Layer 8 of a small transformer language model trained on English Wikipedia (13 layers, counted from 0, width 128).
A neuron's activation on a vector x is SiLU(gate . x) times (in . x), where the dot is the dot product.

Input weights of the MLP neurons that the questions are about. A number n stands for (n - 500) times 0.001.
n34 gate: 378 66 517 552 461 452 706 770 352 455 633 337 496 545 669 581 845 680 468 399 357 644 529 569 420 440 580 352 667 460 488 520 385 653 452 686 396 434 476 476 579 762 291 473 579 484 299 455 568 545 548 403 412 406 496 586 360 587 610 512 361 508 529 419 384 286 445 430 565 662 358 590 558 584 394 480 528 563 357 600 565 484 520 468 480 306 293 475 589 769 647 650 419 558 326 307 746 508 683 404 584 254 381 653 480 416 500 678 561 523 548 756 680 573 307 444 452 796 641 537 413 702 316 520 686 295 214 399
n49 gate: 336 468 468 496 644 352 662 385 275 617 519 462 641 398 396 262 389 538 489 477 535 645 586 515 604 412 576 696 587 421 401 330 437 571 184 407 622 726 401 400 398 717 523 328 538 619 680 631 614 457 281 438 511 531 657 515 610 674 508 887 651 484 607 288 402 261 508 457 356 761 659 426 504 427 332 392 625 586 587 629 450 786 512 699 454 500 439 586 473 776 726 369 469 581 481 609 508 519 538 466 313 515 365 607 428 519 537 626 718 668 662 444 389 388 596 454 451 572 709 465 512 508 679 574 452 406 570 628
n94 gate: 462 314 619 403 547 524 159 625 532 377 645 341 572 533 520 613 363 484 532 654 394 776 343 621 444 419 416 220 659 536 540 484 331 488 560 686 331 660 496 480 405 610 362 516 373 492 536 666 356 766 603 435 444 701 533 177 755 695 626 347 623 537 304 472 360 574 319 277 291 230 573 455 475 536 500 553 564 535 484 432 455 565 663 781 400 407 500 192 480 665 635 743 447 792 389 354 424 565 596 352 392 608 308 558 500 492 602 384 471 594 750 567 540 500 492 512 456 456 496 730 636 621 504 770 484 582 398 463
n111 gate: 422 423 445 691 529 504 496 320 671 492 530 259 641 420 654 541 461 701 665 485 260 552 404 293 500 358 385 741 511 500 507 688 450 445 526 613 313 565 668 489 467 391 607 230 678 541 541 515 474 397 592 278 325 588 607 544 462 408 440 454 500 697 523 297 608 420 221 658 287 342 534 447 508 418 482 414 496 496 714 426 481 315 591 373 548 432 652 385 496 380 473 598 285 543 530 614 520 214 478 667 507 679 604 759 219 373 504 605 523 613 628 581 400 323 463 493 374 360 639 496 293 587 425 470 312 565 409 636
n123 gate: 551 372 609 486 324 486 553 360 443 293 561 465 546 485 590 514 242 489 398 432 289 528 434 339 471 550 390 339 397 574 454 609 354 723 425 385 400 409 340 547 584 493 560 451 729 321 486 453 678 289 577 382 511 395 712 675 624 528 359 504 697 636 315 604 559 548 515 478 729 430 496 605 563 396 493 514 429 472 588 581 518 702 565 275 542 568 341 584 590 307 544 784 608 534 528 451 315 543 284 379 443 568 398 360 535 529 608 359 428 313 479 346 195 550 564 702 447 493 280 504 419 601 400 282 472 533 540 413
n216 gate: 588 632 627 544 388 528 686 629 221 402 572 568 615 286 560 403 500 651 539 492 569 604 611 544 464 785 369 447 627 330 544 729 619 985 460 468 151 545 680 540 626 699 378 449 448 484 641 383 384 455 484 431 696 394 594 759 529 508 488 388 678 554 367 460 467 253 639 669 671 338 395 529 450 520 465 492 639 571 619 504 407 536 667 428 747 318 480 557 322 371 447 553 682 515 405 610 364 504 500 867 376 377 454 641 583 460 241 678 508 520 363 520 588 371 580 424 496 626 645 602 488 750 624 672 585 525 606 508
n249 gate: 600 707 826 404 435 591 599 487 454 279 450 653 367 530 660 429 448 537 299 492 428 479 423 534 542 592 425 714 595 455 591 422 543 704 317 753 496 526 822 879 463 524 381 320 599 387 584 356 583 491 587 593 621 406 594 295 586 330 458 668 504 357 422 454 487 766 496 577 670 699 14 343 388 525 492 424 658 582 500 367 416 589 610 508 446 294 732 521 496 249 296 327 310 532 517 603 681 462 657 450 475 408 620 491 455 462 541 419 343 724 361 262 483 445 282 400 533 788 642 641 212 597 492 534 694 372 598 441
n251 gate: 497 384 730 576 588 475 611 369 366 456 595 752 359 388 369 496 383 475 407 566 308 612 507 504 722 467 604 426 554 425 698 625 266 465 547 533 576 470 471 376 725 479 318 443 698 755 555 592 659 507 504 401 587 537 519 308 615 575 452 399 489 399 444 665 354 645 424 526 677 549 430 493 601 584 425 299 352 347 640 453 313 621 791 522 781 467 554 455 387 464 574 734 540 636 253 268 331 650 446 507 569 507 497 579 324 340 504 384 375 525 493 411 384 617 482 442 579 486 500 663 396 679 580 718 370 537 515 551
n34 in: 322 719 756 435 429 316 342 195 422 368 639 638 556 518 530 383 585 513 300 256 703 543 456 430 426 722 315 296 595 556 694 649 385 437 612 347 223 513 660 544 406 728 351 466 341 470 622 658 461 562 543 565 474 531 411 517 451 268 491 357 457 272 594 448 362 913 254 281 557 469 522 685 576 409 513 552 423 534 414 229 785 522 460 673 547 343 625 429 579 222 447 605 535 517 791 496 395 452 148 379 496 396 633 437 513 387 424 446 328 272 774 376 431 282 348 470 646 389 527 434 545 731 720 765 412 513 390 382
n49 in: 799 483 500 541 564 439 520 579 434 601 504 484 414 525 467 289 658 430 601 326 676 414 415 413 384 533 369 623 299 598 561 93 694 383 430 816 578 605 554 458 402 721 447 560 794 364 529 617 508 407 614 483 623 546 551 548 331 333 617 632 798 645 615 425 699 707 409 598 471 483 421 223 406 558 778 600 467 286 349 570 517 467 663 323 512 729 312 399 612 628 622 421 550 445 561 330 836 517 390 516 418 307 397 415 553 446 629 193 471 500 525 626 430 712 661 274 381 508 572 567 462 604 381 517 823 449 496 596
n94 in: 496 248 560 491 305 465 349 487 452 692 276 366 461 518 249 324 346 622 397 500 553 792 325 139 614 382 352 446 435 621 496 668 281 509 465 452 662 232 526 654 289 470 349 350 556 276 561 173 339 286 560 689 339 558 536 479 599 370 332 468 578 382 618 491 280 383 187 563 331 256 434 571 672 285 590 680 678 706 573 570 394 491 558 609 452 407 365 464 474 123 255 575 451 504 465 431 592 531 474 631 531 295 446 622 405 640 341 280 567 526 566 792 378 641 452 234 548 358 279 437 666 535 483 491 390 800 647 593
n111 in: 427 371 479 670 282 548 444 366 392 730 415 464 388 459 634 439 483 360 405 638 447 653 583 439 573 403 648 351 392 452 520 639 417 319 620 411 697 451 621 276 623 622 770 736 476 508 274 516 544 393 552 638 388 401 343 792 455 560 753 184 560 350 454 293 558 736 360 512 557 458 557 701 292 492 654 261 228 449 385 384 533 553 631 452 592 553 624 554 557 391 582 349 695 454 468 279 462 528 448 460 750 400 315 742 325 573 618 582 611 469 476 286 484 350 257 432 392 619 492 368 467 577 810 570 286 467 607 524
n123 in: 584 441 685 416 182 477 651 519 553 399 515 364 565 480 381 462 270 561 470 558 220 728 618 515 688 535 527 402 659 644 511 688 469 519 424 392 622 418 615 458 575 362 891 414 712 542 581 473 515 621 417 388 675 395 469 549 723 576 488 559 398 512 223 450 358 465 926 772 282 599 597 589 547 603 511 435 534 470 568 599 458 651 531 515 694 565 591 465 373 500 667 458 558 548 523 508 229 573 390 801 435 650 354 555 591 492 391 430 422 321 581 590 393 604 235 382 553 492 532 543 516 515 633 586 607 480 317 620
n216 in: 298 419 463 539 625 663 543 528 363 580 760 492 414 512 323 622 744 555 253 737 228 344 287 232 465 551 484 488 356 415 582 376 524 443 488 741 551 548 480 472 535 458 566 535 449 351 331 556 457 696 639 429 535 628 371 650 351 504 623 358 508 541 565 480 435 645 533 528 452 256 583 763 480 535 565 480 461 488 543 531 437 504 548 571 613 706 512 424 666 551 588 160 856 523 566 246 575 184 407 402 633 466 440 382 628 296 515 538 372 458 638 681 430 622 465 555 220 624 278 420 548 674 320 608 496 632 716 425
n249 in: 522 632 448 436 281 695 429 576 530 677 716 297 290 225 553 606 563 474 303 454 654 549 477 454 534 492 568 655 406 377 406 343 678 459 489 664 644 400 538 599 545 470 314 533 444 390 652 588 508 558 380 546 575 542 384 274 411 534 515 481 537 410 712 576 702 492 532 504 708 390 267 858 164 504 604 344 658 437 403 466 355 313 573 485 346 313 481 508 553 527 411 599 573 409 425 812 576 557 624 549 458 598 413 301 350 405 507 613 561 566 508 630 391 519 443 413 560 694 640 713 457 401 783 562 639 659 369 492
n251 in: 716 397 699 515 375 423 471 414 629 492 682 680 504 774 601 571 412 633 442 485 398 485 363 593 530 448 349 553 434 471 621 847 436 648 600 164 519 594 548 728 383 446 507 630 394 411 411 444 389 458 515 396 423 700 576 700 698 559 496 282 353 569 270 399 504 587 512 565 647 684 380 636 527 541 431 206 309 551 635 537 507 571 759 463 585 511 551 587 515 363 436 493 515 596 559 347 402 556 570 747 422 436 418 485 471 796 398 464 617 439 627 664 651 545 567 467 636 730 553 477 374 291 360 492 564 538 481 418

Each question shows a token from some text and the vector x that enters the MLP there. A number n stands for (n - 500) times 0.017.

" E": 621 335 511 610 783 390 368 447 561 443 557 575 486 349 529 602 523 540 443 328 245 627 529 486 512 446 442 564 402 484 455 623 513 460 502 428 372 559 366 376 618 630 465 604 499 440 268 457 558 593 427 463 480 384 614 512 483 662 432 464 536 551 609 496 587 463 311 535 437 482 575 704 498 515 456 517 401 524 622 436 387 570 379 475 528 386 408 565 546 407 354 560 413 366 418 488 517 518 533 507 480 450 480 465 434 661 614 398 405 504 556 487 597 602 473 644 487 501 521 357 467 344 325 483 656 386 410 490
The most active neuron and its activation: n251, at about 2.8

"o": 538 418 641 530 769 368 402 468 589 432 475 559 498 304 475 399 463 415 344 502 561 653 351 470 431 538 418 501 519 498 443 520 530 386 213 457 563 456 326 473 598 444 320 343 580 557 414 580 593 632 374 569 446 467 436 504 508 598 489 458 539 614 595 474 619 300 482 456 426 533 681 412 389 506 393 651 339 521 450 539 542 645 361 456 498 408 378 445 452 425 435 387 483 537 566 508 416 486 462 591 555 422 491 533 362 576 545 357 324 505 590 525 348 435 588 519 492 455 419 374 403 484 638 531 624 438 460 562
Which neuron lights up most? n49

" b": 534 349 548 484 651 369 495 583 650 578 418 656 456 335 415 560 425 437 336 509 267 506 482 598 549 523 443 561 589 556 501 701 575 525 570 469 509 659 678 452 701 486 495 795 566 383 431 576 488 666 381 551 462 523 433 499 582 515 624 531 478 606 590 410 448 627 299 565 498 469 448 466 458 466 415 657 440 463 593 332 548 488 457 624 424 542 308 388 480 441 508 385 404 382 548 468 463 592 460 475 367 374 484 557 451 524 508 444 380 369 660 446 499 649 512 484 479 509 498 429 597 442 311 447 563 488 524 468
The three highest activations, in order: n251, n94, n249

"th": 519 392 473 516 577 453 533 512 684 529 332 567 450 457 418 477 378 326 513 496 336 554 495 480 612 493 514 453 517 491 536 492 557 517 578 484 608 434 509 584 596 568 537 553 517 368 504 463 432 637 368 489 615 424 412 525 625 542 348 632 621 660 419 586 323 516 280 614 338 429 559 448 467 541 454 500 521 638 536 351 433 512 456 525 432 402 476 485 400 314 444 439 562 508 599 614 464 604 560 550 642 390 722 471 371 715 536 366 479 452 528 481 541 588 576 446 332 303 312 449 543 316 652 478 632 268 438 626
Which neuron lights up most? n216

"h": 655 436 847 559 525 477 499 573 452 544 404 548 530 366 341 450 333 433 395 453 516 443 598 469 387 387 643 518 468 477 429 503 450 468 372 590 389 281 410 473 612 612 539 509 567 558 541 404 583 466 552 361 561 423 476 542 541 551 464 471 549 495 553 473 602 595 589 699 523 550 448 393 616 488 432 509 691 467 457 322 603 530 480 548 332 332 448 335 674 439 397 632 441 472 528 603 414 549 569 595 622 584 692 418 518 400 588 422 438 574 594 393 429 487 478 465 328 359 489 460 435 538 540 267 646 626 378 634
Which neuron lights up most? n123

"ich": 869 396 534 394 540 485 520 529 710 399 387 636 412 364 357 503 512 409 560 503 339 308 619 499 445 505 648 587 368 601 576 564 572 526 378 638 616 441 476 524 527 543 367 546 486 465 424 451 572 561 348 483 444 351 560 589 480 634 553 675 490 561 504 452 530 482 439 606 651 293 461 452 314 452 354 541 504 570 574 386 623 556 385 401 326 452 501 535 405 434 552 404 424 436 512 573 373 584 412 474 474 370 500 562 618 457 582 451 452 378 608 538 499 655 538 445 340 517 500 415 375 442 627 555 539 462 510 412
Which neuron lights up most? n249

"er": 455 280 548 463 374 467 520 675 339 504 421 713 550 527 504 477 322 299 470 407 688 462 583 504 566 558 550 497 414 540 626 499 349 564 687 475 551 509 444 340 516 540 599 624 456 408 421 409 532 623 517 438 569 428 354 436 425 538 501 382 443 457 669 292 353 595 541 549 382 522 685 370 414 548 547 395 563 533 451 444 435 502 531 526 350 400 499 461 522 436 460 367 291 343 429 608 351 723 608 585 603 428 591 530 412 515 500 436 469 341 364 411 610 471 559 495 431 586 527 419 683 431 554 541 518 448 525 406
The three highest activations, in order: n216, n49, n249

"\n\n": 862 294 565 372 650 360 357 492 500 471 497 531 527 467 487 592 415 471 444 540 357 527 375 442 461 486 473 489 576 614 530 751 570 468 521 583 573 466 736 370 604 654 404 479 454 565 395 497 519 534 506 417 555 487 502 508 391 563 469 641 601 535 523 518 304 456 353 426 455 687 520 584 500 525 342 604 357 547 610 420 577 610 384 517 502 418 619 514 611 461 462 482 395 401 466 552 394 504 546 332 537 505 403 527 487 513 549 461 442 395 576 434 444 685 562 562 286 394 539 403 483 512 534 540 528 453 521 595
The three highest activations, in order: n34, n94, n123

"am": 595 307 550 564 611 476 325 562 520 549 554 403 283 602 246 461 335 532 584 524 556 418 610 456 582 297 598 654 429 421 485 581 377 511 652 621 437 378 652 424 486 547 516 472 441 506 406 489 428 656 440 669 531 445 527 657 451 558 493 652 474 562 535 636 515 403 433 593 319 449 417 459 477 511 438 445 444 660 465 400 471 546 460 570 469 371 350 585 612 456 286 324 541 520 372 443 457 473 599 620 545 454 523 474 529 503 639 505 471 365 579 511 454 526 630 568 537 371 509 353 708 437 411 513 495 455 547 421
Which neuron lights up most? n34

" |": 854 289 506 510 680 382 322 584 473 433 611 598 527 486 475 565 437 417 535 532 519 529 506 447 459 513 650 495 463 580 345 557 504 526 435 449 540 452 526 367 610 637 508 601 608 531 404 505 512 544 458 490 588 401 540 519 411 609 564 515 550 604 462 510 388 500 375 542 431 539 421 517 536 516 386 602 379 599 625 381 536 563 365 386 533 422 530 494 672 382 442 472 429 463 454 663 437 404 555 400 551 475 498 493 530 776 557 442 337 446 533 539 312 658 538 493 421 412 577 428 479 482 545 520 545 457 560 550
The most active neuron and its activation: n249, at about 0.95

"The": 781 333 495 447 589 375 390 478 498 350 454 620 410 378 402 510 407 540 487 554 464 367 475 439 473 436 452 514 441 551 623 664 475 457 487 507 643 527 598 498 669 585 469 637 554 480 354 505 583 552 491 499 528 427 389 418 497 628 477 393 580 539 496 616 377 435 439 574 407 557 476 568 491 542 340 528 425 537 629 422 518 554 347 439 345 491 505 510 639 439 363 377 435 422 487 548 428 575 337 312 539 451 384 474 491 524 527 435 338 344 604 513 477 842 498 511 325 449 581 452 550 487 571 492 602 524 430 542
The most active neuron and its activation: n123, at about 5.6

" s": 579 404 482 511 633 341 506 681 610 595 377 616 537 388 360 591 438 480 568 539 419 587 557 433 500 458 378 555 498 535 381 681 380 461 429 578 635 514 553 378 619 442 575 546 608 571 499 548 464 621 414 461 544 391 472 556 528 520 488 487 583 588 507 659 499 542 419 556 490 654 574 570 372 415 274 500 528 453 709 421 623 436 348 456 505 367 504 405 597 446 581 523 696 387 500 506 452 520 463 583 469 447 578 675 504 712 443 482 393 332 625 466 505 697 425 464 534 479 469 453 597 467 322 411 563 397 486 608
The most active neuron and its activation: n123, at about 4.7

" N": 564 259 485 323 527 430 460 537 517 396 572 598 416 411 398 520 365 645 406 539 623 469 457 449 446 518 500 454 559 381 405 764 591 379 447 602 485 474 587 451 641 511 455 602 562 599 369 659 543 603 317 448 614 490 566 447 482 506 493 387 504 488 583 568 513 535 397 557 474 308 453 524 448 565 376 507 527 496 683 401 661 595 469 455 415 301 516 561 443 409 317 387 352 429 449 497 435 393 586 258 500 506 480 448 742 510 526 449 304 440 532 429 514 640 453 520 397 511 454 389 641 515 471 575 593 541 480 545
Which neuron lights up most? n94

"g": 544 455 510 540 452 481 526 621 487 408 621 581 345 557 389 411 502 484 460 645 510 433 629 497 376 450 734 463 452 293 352 628 391 406 382 558 397 542 442 460 517 640 420 586 456 527 499 527 430 567 435 493 574 492 597 624 438 594 417 552 434 678 472 322 419 545 410 462 600 539 485 484 515 615 696 510 366 470 635 512 394 378 404 594 470 466 420 456 695 375 409 478 658 415 553 546 390 537 607 374 594 462 572 640 672 525 533 603 415 401 669 391 521 541 520 468 624 618 456 315 568 418 433 340 601 467 486 311
Which neuron lights up most? n34

"it": 568 400 595 474 667 522 339 353 573 483 484 481 614 473 370 433 335 661 454 526 408 293 548 406 489 502 594 343 563 482 427 487 431 455 397 493 461 482 616 449 615 567 394 420 450 514 429 484 447 669 469 405 515 416 521 573 506 590 372 603 550 655 527 421 355 524 340 438 452 554 432 674 502 543 427 610 351 521 714 501 503 544 393 486 503 363 545 566 538 374 485 379 359 273 520 565 554 629 533 440 599 506 589 452 468 531 540 615 474 433 698 493 597 634 543 484 331 462 463 395 488 408 380 486 589 413 475 381
Which neuron lights up most? n34

"or": 646 298 553 742 663 414 365 466 622 453 416 737 379 495 386 410 354 428 428 535 388 407 454 521 607 552 436 540 385 423 441 732 461 528 309 528 549 607 326 440 606 500 409 470 623 499 439 430 446 657 408 398 475 442 556 526 653 464 391 417 658 541 662 658 564 457 403 461 452 674 667 469 510 495 535 666 461 518 468 562 545 538 432 417 432 471 469 503 514 507 445 536 474 424 539 530 400 522 480 658 403 328 451 482 435 575 557 486 459 542 538 654 507 509 497 399 478 564 399 371 579 439 425 572 531 321 362 604
Which neuron lights up most? n251

"ine": 584 307 559 415 640 466 389 650 516 568 497 592 453 552 504 394 351 652 596 549 608 408 580 367 592 356 637 503 449 469 573 503 510 507 631 529 580 442 444 471 445 625 493 654 338 417 504 443 665 532 530 512 444 563 480 504 685 447 497 442 474 462 539 384 419 515 356 608 294 591 467 437 475 574 495 499 424 602 582 414 636 465 399 548 600 412 448 316 467 417 427 376 415 454 514 584 478 580 451 329 522 461 628 397 693 611 435 510 520 345 570 617 592 608 762 403 565 402 406 377 375 433 521 470 523 490 583 423
The three highest activations, in order: n94, n249, n123

"ian": 618 457 506 522 459 531 411 598 575 460 652 562 437 608 518 466 244 605 510 400 625 315 583 446 484 427 444 503 566 451 401 546 271 512 442 477 554 425 447 459 491 638 573 656 416 367 381 518 402 555 365 408 632 499 482 573 702 446 537 465 643 538 529 353 497 430 579 501 330 516 578 377 432 686 434 545 452 627 636 380 445 510 486 462 592 278 542 522 423 397 331 337 494 408 612 508 530 382 506 434 676 450 639 582 431 726 483 492 521 399 601 453 384 531 430 526 519 358 449 375 418 422 512 607 488 438 486 330
The three highest activations, in order: n111, n49, n123

"od": 474 422 613 493 386 409 581 429 638 565 444 594 407 410 364 501 393 289 615 294 426 592 513 500 627 511 720 459 325 487 374 470 450 384 421 434 525 393 541 389 660 622 385 648 423 592 467 360 552 709 610 572 565 544 458 489 358 669 516 658 429 623 456 492 424 379 503 581 515 468 553 474 512 408 531 500 542 517 671 571 481 413 444 591 528 369 438 219 417 449 363 418 485 436 486 627 409 617 552 378 484 409 415 528 530 630 540 504 509 461 592 534 559 482 559 482 433 401 471 435 410 389 567 578 586 473 535 422
Which neuron lights up most? n216

" wh": 573 371 504 427 485 440 558 554 555 457 481 753 603 435 322 433 399 380 385 557 543 467 354 487 335 471 590 483 470 472 585 536 466 359 553 684 644 439 446 245 568 566 680 607 529 486 514 454 602 635 473 486 560 401 418 601 551 603 578 542 520 513 502 577 421 491 422 566 628 440 402 547 416 474 327 500 511 543 415 218 618 513 433 533 411 512 459 515 400 392 493 562 533 415 629 628 413 396 476 517 557 504 505 557 472 547 512 408 542 494 696 427 441 585 557 444 434 450 421 253 582 432 330 465 793 506 388 501
Which two neurons fire most, strongest first? n123, n249